Layer 5 of a small transformer language model trained on English Wikipedia (10 layers, counted from 0, width 128).
A neuron's activation on a vector x is SiLU(gate . x) times (in . x), where the dot is the dot product.
The model reads these tokens: "er" "maker" "s" " football" " team" "," " under" " head" " coach" " Jack" " Mol" "len" "k" "op"

The vector x that enters this layer's MLP at each token. A number n stands for (n - 128) times 0.026.
0 "er": 137, 78, 142, 91, 132, 31, 123, 130, 154, 111, 169, 141, 85, 140, 183, 75, 100, 148, 130, 156, 56, 156, 187, 74, 126, 157, 158, 139, 113, 138, 160, 138, 148, 61, 119, 80, 127, 101, 142, 116, 84, 115, 151, 140, 125, 78, 148, 127, 143, 176, 101, 190, 201, 170, 100, 171, 110, 116, 155, 139, 123, 156, 109, 164, 144, 96, 98, 131, 114, 200, 137, 147, 126, 108, 105, 118, 113, 113, 141, 178, 114, 132, 119, 153, 159, 113, 131, 122, 150, 94, 81, 70, 116, 174, 137, 146, 144, 129, 88, 70, 92, 130, 91, 154, 185, 123, 110, 98, 135, 120, 76, 118, 100, 133, 150, 102, 103, 130, 122, 144, 36, 52, 146, 58, 134, 148, 126, 188
1 "maker": 139, 96, 133, 96, 155, 39, 104, 156, 126, 118, 168, 143, 92, 155, 210, 41, 78, 143, 135, 120, 49, 156, 187, 106, 143, 148, 130, 146, 105, 124, 152, 144, 132, 72, 115, 100, 94, 92, 168, 139, 102, 103, 166, 120, 134, 71, 146, 95, 152, 171, 93, 192, 175, 157, 98, 150, 118, 106, 145, 120, 120, 164, 94, 158, 149, 89, 120, 138, 111, 197, 121, 162, 129, 113, 110, 102, 111, 96, 165, 174, 122, 166, 109, 137, 123, 110, 126, 108, 144, 78, 90, 76, 121, 174, 154, 125, 161, 123, 87, 86, 113, 120, 109, 158, 195, 166, 114, 107, 131, 109, 83, 132, 121, 130, 163, 114, 124, 143, 156, 170, 28, 64, 110, 75, 129, 116, 110, 180
2 "s": 149, 92, 140, 73, 131, 35, 102, 139, 124, 122, 167, 131, 100, 139, 174, 60, 94, 146, 122, 141, 52, 170, 173, 88, 130, 121, 125, 138, 98, 98, 142, 125, 142, 47, 117, 67, 125, 115, 151, 98, 109, 81, 154, 136, 138, 99, 121, 92, 142, 175, 95, 184, 188, 177, 146, 179, 125, 109, 162, 143, 138, 163, 112, 155, 163, 93, 103, 137, 126, 187, 128, 145, 152, 110, 109, 92, 107, 113, 141, 190, 119, 132, 116, 159, 143, 100, 139, 123, 153, 83, 73, 73, 111, 171, 152, 125, 161, 131, 82, 73, 109, 112, 102, 160, 194, 145, 107, 112, 127, 118, 91, 137, 100, 121, 162, 110, 95, 133, 127, 160, 29, 75, 146, 76, 150, 133, 125, 184
3 " football": 111, 73, 136, 97, 156, 58, 103, 172, 133, 156, 159, 161, 109, 141, 187, 86, 117, 139, 134, 130, 81, 160, 165, 103, 112, 131, 133, 129, 108, 93, 137, 121, 113, 49, 122, 101, 137, 116, 135, 124, 98, 94, 134, 108, 149, 87, 128, 96, 181, 176, 65, 187, 163, 155, 92, 141, 93, 93, 112, 103, 142, 160, 111, 134, 174, 112, 158, 138, 100, 160, 76, 166, 138, 103, 64, 49, 91, 141, 169, 181, 156, 129, 125, 154, 172, 125, 115, 118, 122, 71, 75, 106, 89, 215, 123, 123, 176, 94, 101, 118, 117, 112, 108, 130, 188, 98, 100, 117, 112, 153, 75, 139, 83, 134, 170, 112, 78, 138, 139, 133, 29, 74, 132, 101, 160, 166, 127, 135
4 " team": 137, 65, 144, 75, 141, 44, 86, 139, 132, 133, 157, 132, 92, 152, 180, 86, 112, 133, 139, 143, 40, 138, 188, 80, 125, 132, 110, 141, 118, 97, 163, 130, 125, 86, 125, 95, 139, 96, 152, 113, 67, 96, 149, 139, 149, 96, 133, 100, 186, 198, 91, 194, 164, 197, 105, 182, 91, 81, 140, 125, 114, 174, 104, 141, 147, 103, 117, 142, 118, 203, 127, 149, 150, 87, 97, 62, 96, 127, 125, 184, 111, 122, 105, 137, 165, 115, 125, 106, 137, 98, 106, 77, 109, 159, 119, 136, 159, 123, 88, 82, 101, 112, 96, 126, 194, 138, 87, 118, 114, 150, 93, 113, 81, 102, 170, 135, 89, 125, 111, 148, 64, 70, 119, 87, 128, 131, 106, 169
5 ",": 172, 90, 157, 76, 116, 49, 111, 123, 114, 116, 115, 178, 87, 155, 184, 81, 124, 140, 152, 188, 49, 118, 151, 68, 192, 166, 135, 133, 120, 121, 167, 159, 154, 57, 113, 54, 105, 110, 133, 98, 78, 91, 121, 146, 132, 85, 131, 87, 185, 186, 91, 190, 173, 175, 147, 191, 112, 87, 110, 129, 135, 165, 121, 148, 173, 99, 85, 159, 94, 147, 152, 146, 136, 130, 150, 100, 121, 152, 109, 158, 130, 133, 127, 111, 121, 126, 113, 115, 137, 107, 91, 81, 120, 134, 154, 88, 169, 100, 124, 55, 111, 115, 100, 157, 177, 148, 102, 98, 123, 139, 119, 99, 135, 144, 161, 88, 94, 116, 110, 147, 76, 115, 134, 68, 138, 120, 86, 166
6 " under": 139, 102, 110, 126, 103, 55, 142, 143, 157, 101, 136, 134, 171, 180, 119, 114, 120, 87, 185, 160, 69, 129, 153, 108, 169, 136, 146, 196, 99, 143, 146, 135, 101, 57, 138, 119, 132, 87, 55, 100, 112, 131, 117, 114, 158, 132, 105, 88, 127, 168, 172, 153, 175, 161, 41, 159, 134, 70, 73, 123, 132, 192, 158, 154, 112, 105, 120, 144, 160, 133, 110, 161, 119, 174, 75, 97, 144, 107, 110, 152, 112, 90, 109, 179, 149, 161, 114, 113, 139, 124, 119, 121, 150, 97, 149, 85, 160, 141, 60, 97, 116, 61, 118, 134, 170, 145, 152, 96, 75, 155, 157, 105, 188, 158, 103, 121, 107, 220, 129, 95, 114, 107, 130, 89, 106, 98, 119, 168
7 " head": 118, 146, 131, 105, 91, 68, 140, 125, 114, 162, 128, 124, 135, 116, 140, 120, 76, 126, 179, 138, 92, 122, 155, 167, 95, 127, 120, 139, 98, 99, 132, 142, 73, 125, 133, 131, 168, 96, 127, 141, 98, 111, 171, 116, 102, 69, 134, 111, 166, 161, 135, 135, 94, 162, 51, 119, 70, 74, 84, 150, 138, 233, 119, 92, 108, 129, 181, 152, 204, 158, 135, 131, 141, 156, 81, 11, 129, 62, 180, 204, 151, 84, 105, 175, 131, 139, 128, 102, 137, 146, 120, 122, 163, 190, 157, 91, 142, 103, 145, 145, 140, 103, 102, 155, 142, 128, 105, 111, 133, 134, 110, 141, 194, 120, 154, 129, 96, 164, 120, 87, 64, 115, 152, 135, 147, 155, 118, 180
8 " coach": 138, 89, 153, 95, 128, 81, 120, 160, 123, 143, 118, 122, 150, 106, 213, 87, 95, 145, 155, 101, 111, 129, 158, 180, 139, 148, 160, 153, 133, 90, 160, 134, 82, 129, 99, 131, 153, 80, 137, 98, 83, 85, 154, 124, 153, 105, 151, 79, 131, 205, 108, 165, 134, 200, 100, 84, 95, 77, 73, 121, 117, 156, 81, 103, 127, 60, 198, 130, 103, 164, 52, 146, 142, 90, 114, 38, 88, 78, 103, 183, 131, 107, 105, 55, 116, 157, 162, 115, 128, 86, 104, 125, 140, 149, 117, 112, 164, 85, 110, 159, 110, 99, 101, 132, 171, 81, 86, 131, 121, 163, 94, 117, 105, 117, 132, 125, 93, 170, 150, 149, 92, 98, 98, 157, 156, 120, 116, 135
9 " Jack": 119, 95, 119, 129, 133, 49, 83, 148, 56, 185, 166, 153, 101, 122, 139, 142, 62, 160, 159, 101, 150, 132, 154, 179, 128, 133, 134, 118, 116, 80, 111, 141, 110, 142, 116, 147, 93, 58, 154, 160, 152, 76, 176, 102, 140, 35, 103, 108, 151, 189, 143, 174, 133, 153, 136, 136, 118, 81, 90, 135, 129, 146, 111, 107, 130, 78, 123, 91, 136, 155, 136, 158, 190, 148, 125, 106, 144, 185, 189, 141, 160, 150, 132, 168, 157, 182, 114, 133, 158, 51, 108, 143, 176, 145, 136, 173, 89, 128, 111, 106, 108, 104, 116, 154, 184, 139, 104, 145, 204, 102, 157, 143, 152, 114, 150, 104, 82, 109, 151, 162, 61, 114, 132, 171, 167, 119, 85, 141
10 " Mol": 114, 86, 108, 124, 153, 109, 69, 125, 100, 100, 138, 195, 143, 135, 204, 84, 113, 157, 172, 68, 153, 111, 122, 136, 156, 82, 163, 145, 126, 111, 116, 132, 101, 106, 108, 109, 104, 102, 150, 163, 172, 132, 136, 76, 152, 28, 140, 173, 172, 164, 115, 170, 152, 188, 102, 114, 78, 157, 144, 105, 88, 165, 95, 142, 92, 132, 110, 121, 156, 133, 87, 200, 158, 118, 19, 150, 170, 112, 123, 135, 126, 104, 135, 144, 100, 179, 135, 106, 103, 116, 130, 162, 152, 125, 189, 124, 81, 105, 127, 113, 129, 131, 122, 149, 197, 120, 240, 193, 149, 123, 189, 159, 130, 88, 170, 91, 126, 112, 111, 113, 125, 95, 133, 118, 83, 115, 107, 170
11 "len": 125, 109, 134, 125, 144, 73, 156, 142, 124, 172, 146, 103, 89, 184, 154, 135, 121, 159, 140, 154, 183, 102, 123, 127, 62, 124, 109, 96, 129, 129, 154, 141, 143, 73, 77, 183, 92, 68, 160, 124, 205, 118, 212, 149, 135, 92, 155, 146, 159, 207, 114, 135, 134, 140, 112, 139, 111, 100, 124, 146, 113, 138, 143, 122, 94, 114, 139, 178, 162, 192, 94, 163, 152, 120, 149, 109, 142, 72, 143, 162, 136, 88, 90, 184, 120, 125, 101, 88, 146, 131, 83, 202, 113, 132, 250, 161, 61, 126, 60, 89, 130, 140, 122, 114, 116, 165, 163, 132, 153, 125, 146, 117, 62, 136, 141, 80, 119, 120, 110, 111, 73, 112, 125, 172, 85, 99, 102, 155
12 "k": 113, 136, 105, 123, 106, 101, 128, 149, 94, 194, 173, 118, 107, 219, 130, 88, 106, 134, 143, 150, 130, 129, 106, 136, 103, 150, 110, 121, 108, 146, 120, 178, 111, 77, 95, 172, 60, 120, 175, 141, 208, 91, 208, 92, 85, 95, 162, 132, 163, 163, 103, 118, 124, 156, 113, 135, 141, 129, 115, 116, 123, 181, 102, 132, 145, 97, 150, 134, 153, 218, 113, 114, 125, 110, 106, 87, 86, 77, 156, 124, 143, 45, 115, 145, 101, 122, 91, 125, 125, 131, 85, 202, 132, 138, 172, 146, 83, 115, 126, 146, 152, 141, 101, 108, 220, 177, 147, 123, 189, 119, 121, 136, 78, 165, 117, 128, 120, 118, 102, 80, 65, 50, 142, 145, 114, 81, 104, 150
13 "op": 138, 142, 146, 132, 103, 58, 104, 161, 157, 164, 149, 180, 127, 162, 103, 83, 113, 128, 171, 66, 70, 144, 118, 194, 126, 113, 95, 153, 133, 112, 115, 112, 112, 62, 67, 116, 94, 114, 177, 152, 166, 120, 223, 125, 116, 43, 188, 140, 144, 141, 87, 56, 107, 166, 108, 187, 131, 89, 143, 112, 101, 128, 131, 152, 157, 130, 114, 146, 144, 216, 119, 138, 152, 85, 119, 96, 107, 81, 135, 102, 128, 110, 125, 145, 116, 150, 146, 114, 113, 66, 102, 131, 141, 110, 131, 128, 97, 142, 128, 44, 172, 152, 93, 113, 164, 147, 140, 174, 170, 83, 194, 117, 101, 176, 151, 128, 121, 156, 97, 105, 109, 48, 154, 141, 151, 122, 139, 110

Each question shows the input weights of one neuron of the MLP. A number n stands for (n - 128) times 0.0045.

n304 gate: 94, 170, 115, 142, 137, 147, 124, 124, 107, 130, 141, 164, 83, 121, 98, 135, 156, 153, 82, 113, 96, 87, 131, 123, 130, 121, 132, 110, 104, 141, 145, 107, 116, 123, 118, 146, 75, 113, 89, 133, 120, 113, 155, 110, 126, 133, 127, 150, 100, 134, 133, 128, 126, 127, 121, 105, 138, 163, 156, 178, 164, 185, 100, 156, 99, 109, 112, 116, 118, 116, 101, 97, 163, 76, 117, 153, 135, 166, 109, 130, 121, 143, 198, 121, 97, 121, 144, 168, 129, 116, 139, 81, 79, 141, 69, 143, 168, 143, 110, 140, 135, 164, 99, 104, 139, 151, 117, 188, 163, 119, 136, 128, 117, 113, 136, 130, 109, 124, 141, 102, 98, 154, 125, 122, 129, 115, 166, 105
n304 in: 148, 133, 109, 160, 156, 138, 138, 118, 101, 120, 98, 161, 127, 153, 92, 93, 157, 103, 138, 157, 167, 138, 127, 143, 144, 157, 106, 59, 117, 95, 117, 141, 81, 126, 125, 154, 120, 94, 168, 76, 119, 118, 155, 91, 105, 142, 124, 158, 130, 177, 122, 147, 146, 132, 130, 117, 114, 132, 107, 141, 113, 126, 116, 144, 135, 130, 189, 84, 134, 161, 162, 124, 142, 118, 89, 98, 107, 123, 143, 110, 147, 147, 130, 142, 110, 115, 113, 125, 119, 99, 105, 148, 113, 152, 197, 103, 162, 130, 171, 138, 103, 126, 107, 64, 97, 145, 139, 135, 130, 122, 127, 115, 131, 111, 122, 169, 142, 163, 176, 117, 117, 154, 104, 150, 135, 145, 149, 90
On which token does it fire most? 5 ","

n226 gate: 69, 107, 110, 118, 108, 110, 116, 130, 121, 107, 77, 99, 132, 151, 74, 148, 131, 99, 97, 133, 128, 92, 132, 106, 145, 129, 121, 164, 106, 156, 123, 81, 80, 129, 156, 109, 123, 89, 132, 142, 103, 144, 121, 130, 139, 168, 123, 159, 133, 100, 69, 90, 170, 135, 80, 108, 84, 111, 164, 124, 138, 129, 116, 144, 111, 132, 149, 127, 141, 124, 181, 164, 108, 111, 129, 159, 120, 67, 129, 127, 140, 155, 128, 121, 106, 125, 150, 83, 102, 99, 86, 112, 179, 146, 129, 133, 109, 112, 118, 98, 113, 115, 91, 137, 165, 143, 154, 119, 141, 124, 114, 91, 113, 120, 100, 138, 109, 120, 117, 111, 118, 127, 106, 117, 145, 134, 99, 159
n226 in: 166, 82, 111, 162, 130, 131, 75, 167, 139, 107, 173, 124, 137, 146, 130, 113, 98, 73, 89, 142, 120, 107, 167, 144, 94, 129, 96, 130, 130, 133, 95, 167, 165, 188, 139, 99, 142, 126, 150, 140, 178, 97, 111, 120, 131, 101, 147, 133, 137, 184, 107, 84, 143, 150, 155, 179, 170, 128, 132, 102, 95, 123, 180, 79, 135, 106, 111, 109, 115, 154, 143, 167, 143, 126, 119, 160, 192, 128, 110, 102, 73, 96, 119, 123, 131, 134, 154, 72, 115, 122, 118, 99, 100, 99, 131, 101, 147, 122, 151, 113, 155, 172, 117, 118, 114, 120, 138, 132, 155, 105, 149, 113, 121, 109, 104, 149, 139, 141, 134, 137, 155, 126, 154, 115, 118, 143, 90, 120
On which token does it fire most, and how strongly? 13 "op", at about 1.1

n236 gate: 148, 143, 123, 104, 109, 155, 144, 106, 130, 126, 154, 171, 101, 116, 150, 104, 151, 127, 143, 86, 157, 124, 67, 121, 170, 191, 162, 129, 125, 117, 118, 110, 148, 142, 138, 98, 128, 143, 134, 110, 94, 125, 112, 85, 127, 82, 132, 153, 80, 79, 120, 128, 152, 134, 127, 124, 151, 104, 112, 127, 164, 172, 114, 127, 116, 122, 102, 149, 160, 129, 144, 135, 155, 141, 130, 111, 124, 124, 122, 139, 80, 113, 168, 75, 121, 162, 138, 155, 101, 135, 128, 106, 179, 166, 95, 110, 106, 113, 128, 123, 145, 116, 129, 148, 152, 140, 116, 144, 124, 109, 84, 105, 127, 126, 168, 135, 153, 88, 84, 124, 140, 123, 143, 107, 159, 154, 125, 146
n236 in: 147, 102, 123, 134, 181, 116, 168, 146, 129, 120, 106, 120, 163, 81, 129, 173, 102, 108, 146, 154, 74, 159, 127, 117, 108, 156, 98, 109, 102, 141, 139, 109, 150, 154, 123, 159, 135, 77, 138, 189, 121, 109, 155, 134, 122, 165, 126, 92, 119, 149, 161, 132, 114, 149, 170, 137, 165, 125, 142, 129, 96, 133, 151, 153, 137, 127, 143, 129, 150, 119, 124, 142, 139, 115, 118, 137, 78, 125, 143, 109, 119, 93, 120, 76, 146, 138, 136, 108, 180, 137, 145, 92, 114, 104, 139, 143, 159, 139, 138, 116, 124, 113, 139, 118, 126, 98, 127, 93, 110, 152, 88, 145, 125, 154, 139, 110, 111, 132, 140, 145, 117, 84, 110, 136, 115, 121, 172, 137
On which token does it fire most? 0 "er"

n22 gate: 145, 111, 87, 114, 153, 98, 126, 133, 122, 106, 99, 122, 95, 110, 123, 111, 106, 132, 135, 103, 173, 123, 128, 86, 184, 198, 135, 127, 110, 193, 168, 147, 145, 132, 49, 120, 105, 96, 100, 169, 136, 133, 129, 107, 102, 147, 103, 127, 126, 110, 68, 124, 135, 143, 114, 84, 137, 150, 96, 116, 123, 114, 115, 119, 133, 152, 144, 123, 90, 96, 150, 134, 112, 139, 123, 125, 127, 120, 165, 140, 113, 135, 87, 136, 152, 97, 133, 106, 123, 108, 104, 124, 157, 107, 156, 151, 73, 136, 137, 135, 163, 129, 156, 158, 148, 130, 155, 95, 99, 101, 120, 138, 89, 150, 110, 97, 117, 104, 113, 129, 144, 164, 159, 89, 111, 146, 121, 115
n22 in: 188, 110, 112, 92, 72, 117, 109, 138, 109, 105, 109, 169, 102, 131, 117, 131, 128, 132, 164, 103, 155, 132, 124, 149, 115, 76, 117, 104, 83, 136, 69, 127, 91, 146, 127, 112, 131, 123, 90, 153, 182, 159, 187, 111, 100, 129, 155, 121, 152, 115, 117, 205, 137, 99, 173, 163, 141, 92, 120, 132, 163, 88, 143, 153, 128, 120, 93, 109, 85, 132, 67, 104, 74, 112, 119, 113, 165, 157, 121, 105, 114, 143, 160, 128, 104, 119, 110, 80, 66, 128, 131, 147, 89, 159, 101, 161, 148, 147, 172, 107, 84, 110, 138, 177, 155, 111, 137, 127, 91, 111, 141, 179, 117, 140, 153, 124, 161, 153, 152, 148, 140, 74, 129, 108, 171, 102, 56, 144
On which token does it fire most, and how strongly? 10 " Mol", at about 1.4

n169 gate: 162, 142, 108, 94, 99, 103, 89, 109, 146, 135, 150, 125, 142, 122, 150, 155, 116, 127, 138, 129, 176, 119, 132, 137, 140, 152, 139, 143, 106, 135, 129, 118, 128, 102, 128, 122, 105, 147, 121, 177, 97, 104, 122, 123, 116, 123, 133, 116, 141, 90, 123, 112, 144, 133, 123, 125, 124, 118, 123, 137, 128, 151, 131, 126, 130, 129, 50, 142, 144, 144, 111, 115, 158, 167, 165, 115, 118, 113, 136, 132, 132, 80, 120, 111, 92, 135, 109, 104, 122, 155, 135, 141, 170, 168, 131, 180, 104, 166, 115, 115, 118, 145, 177, 135, 153, 146, 140, 187, 136, 135, 124, 187, 154, 155, 168, 129, 141, 133, 121, 135, 201, 112, 148, 132, 180, 170, 171, 155
n169 in: 110, 79, 131, 158, 171, 158, 136, 132, 106, 116, 129, 112, 180, 98, 118, 123, 136, 175, 144, 170, 136, 97, 125, 119, 155, 113, 80, 122, 123, 112, 154, 111, 105, 159, 104, 54, 151, 96, 137, 118, 157, 155, 146, 117, 93, 174, 89, 151, 162, 133, 110, 108, 139, 141, 127, 100, 129, 138, 168, 112, 112, 139, 115, 122, 173, 149, 126, 117, 172, 134, 141, 114, 117, 137, 140, 123, 132, 159, 138, 127, 96, 97, 95, 112, 99, 126, 136, 136, 134, 103, 95, 113, 122, 109, 138, 143, 111, 93, 153, 174, 155, 99, 108, 78, 129, 143, 98, 142, 124, 75, 113, 134, 139, 118, 118, 162, 128, 162, 145, 142, 156, 170, 139, 122, 137, 76, 123, 156
On which token does it fire most, and how strongly? 3 " football", at about 0.39

n147 gate: 109, 150, 139, 141, 147, 88, 111, 196, 147, 140, 104, 114, 143, 117, 120, 57, 165, 105, 117, 73, 112, 143, 144, 131, 137, 136, 105, 115, 146, 149, 152, 96, 138, 141, 137, 79, 125, 115, 162, 130, 83, 130, 108, 103, 118, 135, 113, 146, 120, 108, 114, 114, 151, 107, 82, 123, 155, 114, 106, 134, 110, 94, 145, 50, 141, 166, 139, 87, 126, 113, 152, 123, 139, 134, 158, 113, 98, 77, 109, 127, 126, 99, 211, 108, 138, 93, 139, 127, 149, 87, 128, 152, 156, 88, 134, 131, 107, 126, 96, 162, 132, 158, 157, 141, 167, 77, 127, 110, 140, 96, 131, 150, 146, 139, 127, 175, 96, 160, 111, 95, 172, 109, 154, 85, 150, 137, 135, 164
n147 in: 61, 157, 109, 156, 130, 77, 147, 109, 156, 83, 74, 85, 138, 144, 85, 130, 131, 126, 124, 117, 115, 137, 134, 169, 141, 83, 127, 110, 162, 97, 120, 119, 164, 71, 174, 119, 139, 101, 154, 141, 113, 126, 116, 133, 118, 144, 122, 119, 162, 132, 145, 112, 109, 169, 71, 90, 96, 117, 188, 128, 107, 165, 143, 141, 143, 112, 144, 137, 68, 124, 124, 135, 113, 141, 111, 122, 151, 107, 120, 113, 142, 149, 142, 152, 145, 55, 143, 142, 143, 121, 117, 134, 90, 114, 125, 121, 140, 180, 119, 95, 136, 150, 121, 101, 141, 122, 143, 108, 167, 95, 111, 129, 120, 146, 117, 105, 124, 127, 153, 156, 214, 125, 163, 85, 130, 97, 155, 116
Its two highest activations, in order, are on tokens 13 "op", 9 " Jack"

n21 gate: 146, 128, 129, 153, 112, 89, 129, 119, 110, 135, 137, 111, 138, 197, 138, 102, 130, 137, 117, 125, 113, 129, 150, 129, 135, 93, 140, 108, 166, 117, 112, 135, 115, 113, 109, 84, 133, 136, 125, 123, 154, 101, 171, 111, 130, 132, 144, 108, 117, 147, 110, 96, 130, 85, 149, 137, 139, 159, 107, 94, 128, 131, 159, 88, 92, 124, 140, 87, 123, 161, 123, 124, 150, 149, 166, 108, 97, 129, 153, 135, 136, 129, 112, 176, 82, 83, 92, 157, 123, 133, 134, 114, 122, 127, 174, 139, 140, 112, 171, 117, 151, 112, 121, 98, 109, 156, 121, 184, 129, 111, 109, 122, 136, 85, 143, 157, 114, 96, 144, 140, 123, 131, 143, 134, 119, 113, 133, 131
n21 in: 148, 119, 124, 120, 93, 110, 156, 129, 145, 96, 116, 144, 114, 173, 129, 105, 160, 133, 137, 163, 155, 86, 143, 133, 147, 158, 130, 182, 102, 146, 133, 165, 141, 112, 92, 124, 147, 133, 126, 99, 129, 128, 141, 139, 132, 73, 135, 153, 149, 110, 100, 128, 104, 130, 108, 144, 153, 122, 125, 96, 101, 87, 138, 130, 152, 87, 94, 100, 165, 137, 144, 122, 186, 134, 107, 103, 123, 113, 130, 117, 95, 162, 159, 136, 96, 132, 117, 124, 125, 129, 150, 164, 106, 116, 127, 148, 142, 140, 116, 145, 174, 91, 138, 114, 100, 174, 129, 148, 176, 55, 118, 137, 138, 142, 146, 135, 130, 109, 149, 83, 108, 105, 152, 151, 141, 139, 127, 98
Its three highest activations, in order, are on tokens 12 "k", 13 "op", 11 "len"

n145 gate: 129, 143, 134, 126, 138, 123, 87, 138, 124, 96, 144, 174, 149, 84, 177, 65, 121, 106, 145, 176, 133, 130, 133, 139, 125, 113, 86, 136, 159, 111, 113, 78, 151, 118, 68, 131, 111, 140, 130, 130, 116, 171, 114, 114, 149, 151, 142, 161, 148, 133, 145, 130, 133, 139, 141, 162, 159, 133, 103, 156, 93, 129, 106, 125, 79, 168, 113, 171, 155, 100, 179, 92, 155, 156, 149, 139, 93, 136, 115, 111, 129, 160, 87, 85, 115, 133, 118, 120, 127, 147, 135, 153, 144, 74, 136, 107, 145, 115, 147, 180, 87, 141, 113, 103, 149, 129, 170, 120, 110, 145, 144, 142, 145, 108, 105, 121, 130, 108, 149, 100, 145, 97, 143, 165, 170, 175, 133, 145
n145 in: 147, 89, 127, 105, 128, 119, 153, 172, 132, 156, 109, 124, 123, 144, 143, 191, 121, 139, 146, 100, 100, 100, 153, 96, 137, 123, 169, 149, 131, 96, 130, 126, 118, 139, 175, 163, 154, 151, 123, 150, 157, 115, 130, 107, 133, 88, 119, 151, 115, 93, 120, 137, 144, 113, 89, 87, 137, 114, 153, 139, 113, 110, 133, 109, 89, 133, 101, 98, 107, 167, 162, 175, 168, 115, 128, 116, 159, 92, 117, 160, 150, 115, 193, 168, 109, 148, 177, 177, 107, 83, 106, 140, 70, 161, 129, 120, 99, 66, 149, 118, 130, 128, 151, 159, 163, 134, 126, 143, 143, 148, 94, 142, 110, 132, 136, 123, 100, 106, 125, 114, 137, 114, 129, 116, 140, 87, 96, 111
On which token does it fire most, and how strongly? 10 " Mol", at about 2.5

n156 gate: 131, 135, 94, 140, 132, 132, 137, 137, 155, 165, 153, 123, 104, 166, 130, 151, 94, 124, 137, 124, 148, 137, 164, 116, 109, 93, 121, 132, 73, 97, 110, 132, 129, 135, 153, 101, 120, 66, 141, 165, 110, 93, 125, 79, 129, 144, 170, 123, 148, 138, 134, 135, 150, 145, 117, 122, 134, 171, 105, 183, 83, 102, 137, 144, 95, 138, 120, 131, 155, 182, 118, 124, 119, 157, 136, 123, 129, 115, 171, 129, 143, 142, 175, 146, 115, 134, 156, 142, 141, 122, 138, 111, 171, 147, 114, 150, 154, 126, 103, 142, 70, 94, 151, 148, 138, 113, 102, 106, 109, 106, 175, 132, 168, 128, 121, 145, 187, 129, 132, 123, 138, 79, 110, 148, 129, 128, 148, 98
n156 in: 86, 130, 180, 111, 134, 119, 141, 134, 155, 164, 165, 105, 162, 153, 114, 124, 106, 182, 86, 114, 147, 145, 139, 122, 178, 96, 158, 109, 167, 151, 159, 147, 85, 164, 109, 113, 156, 153, 89, 100, 136, 120, 98, 161, 110, 171, 91, 117, 73, 96, 157, 118, 116, 132, 100, 125, 96, 119, 174, 131, 100, 151, 131, 151, 174, 130, 153, 132, 101, 119, 135, 139, 141, 130, 135, 117, 98, 123, 162, 144, 147, 150, 117, 117, 136, 132, 173, 127, 148, 87, 123, 145, 150, 141, 127, 165, 155, 143, 81, 95, 145, 112, 68, 151, 148, 128, 138, 133, 172, 145, 123, 120, 147, 129, 110, 86, 85, 139, 114, 141, 111, 121, 87, 133, 135, 128, 159, 124
Its three highest activations, in order, are on tokens 9 " Jack", 1 "maker", 0 "er"

n36 gate: 121, 86, 129, 100, 74, 114, 131, 113, 94, 133, 107, 136, 172, 156, 93, 135, 150, 203, 141, 149, 131, 101, 152, 135, 164, 119, 140, 106, 111, 101, 126, 122, 94, 126, 99, 117, 145, 123, 142, 134, 115, 160, 100, 110, 133, 115, 120, 157, 125, 122, 107, 93, 81, 127, 106, 105, 133, 99, 127, 97, 136, 114, 123, 159, 81, 163, 108, 103, 113, 170, 158, 99, 128, 139, 154, 112, 151, 135, 123, 123, 114, 110, 149, 151, 99, 133, 111, 119, 146, 118, 109, 141, 187, 131, 124, 83, 192, 123, 97, 153, 137, 133, 163, 148, 130, 106, 88, 155, 73, 113, 141, 145, 177, 178, 141, 163, 145, 141, 133, 127, 190, 98, 153, 165, 136, 173, 149, 139
n36 in: 147, 122, 141, 130, 150, 144, 140, 94, 130, 118, 153, 98, 121, 111, 125, 209, 88, 109, 181, 128, 130, 162, 127, 151, 146, 113, 115, 182, 172, 92, 122, 144, 100, 88, 114, 81, 129, 126, 143, 176, 139, 147, 136, 149, 138, 139, 126, 124, 136, 117, 129, 158, 113, 84, 171, 145, 90, 76, 106, 144, 148, 116, 94, 102, 51, 149, 93, 160, 145, 153, 126, 116, 143, 106, 125, 90, 133, 116, 132, 88, 146, 123, 128, 139, 103, 125, 112, 159, 123, 97, 148, 94, 69, 126, 163, 123, 85, 163, 99, 121, 103, 115, 112, 130, 147, 86, 144, 145, 142, 140, 117, 114, 106, 102, 134, 154, 127, 100, 140, 149, 160, 119, 129, 86, 180, 61, 92, 134
On which token does it fire most, and how strongly? 13 "op", at about 0.53

n296 gate: 131, 134, 97, 152, 155, 159, 138, 95, 137, 89, 143, 115, 166, 127, 145, 153, 122, 139, 111, 164, 100, 128, 129, 153, 130, 134, 131, 124, 152, 112, 175, 96, 81, 95, 123, 84, 151, 105, 127, 115, 101, 109, 113, 130, 145, 165, 130, 135, 112, 156, 161, 99, 143, 136, 130, 167, 120, 155, 156, 116, 112, 169, 142, 139, 145, 121, 114, 142, 123, 142, 117, 120, 146, 115, 175, 119, 118, 187, 122, 75, 193, 101, 117, 133, 104, 153, 166, 138, 129, 155, 106, 107, 106, 141, 114, 104, 120, 148, 125, 117, 112, 137, 175, 174, 122, 132, 90, 170, 114, 121, 151, 150, 109, 213, 138, 128, 101, 98, 82, 115, 131, 133, 95, 131, 145, 103, 158, 122
n296 in: 118, 64, 86, 115, 146, 55, 90, 131, 97, 140, 128, 103, 124, 136, 152, 118, 170, 126, 110, 88, 148, 162, 115, 68, 155, 105, 121, 128, 144, 101, 193, 129, 138, 120, 134, 116, 169, 149, 106, 125, 151, 100, 131, 165, 179, 113, 129, 139, 116, 94, 138, 113, 115, 119, 174, 150, 130, 92, 111, 118, 126, 155, 168, 109, 86, 153, 160, 160, 109, 128, 137, 106, 167, 140, 154, 111, 133, 135, 141, 131, 119, 130, 165, 165, 126, 147, 150, 89, 99, 122, 148, 101, 166, 130, 139, 155, 121, 114, 106, 109, 92, 150, 123, 139, 143, 116, 103, 115, 112, 151, 95, 108, 159, 112, 138, 88, 160, 87, 113, 133, 124, 152, 107, 160, 138, 86, 209, 97
Its two highest activations, in order, are on tokens 5 ",", 12 "k"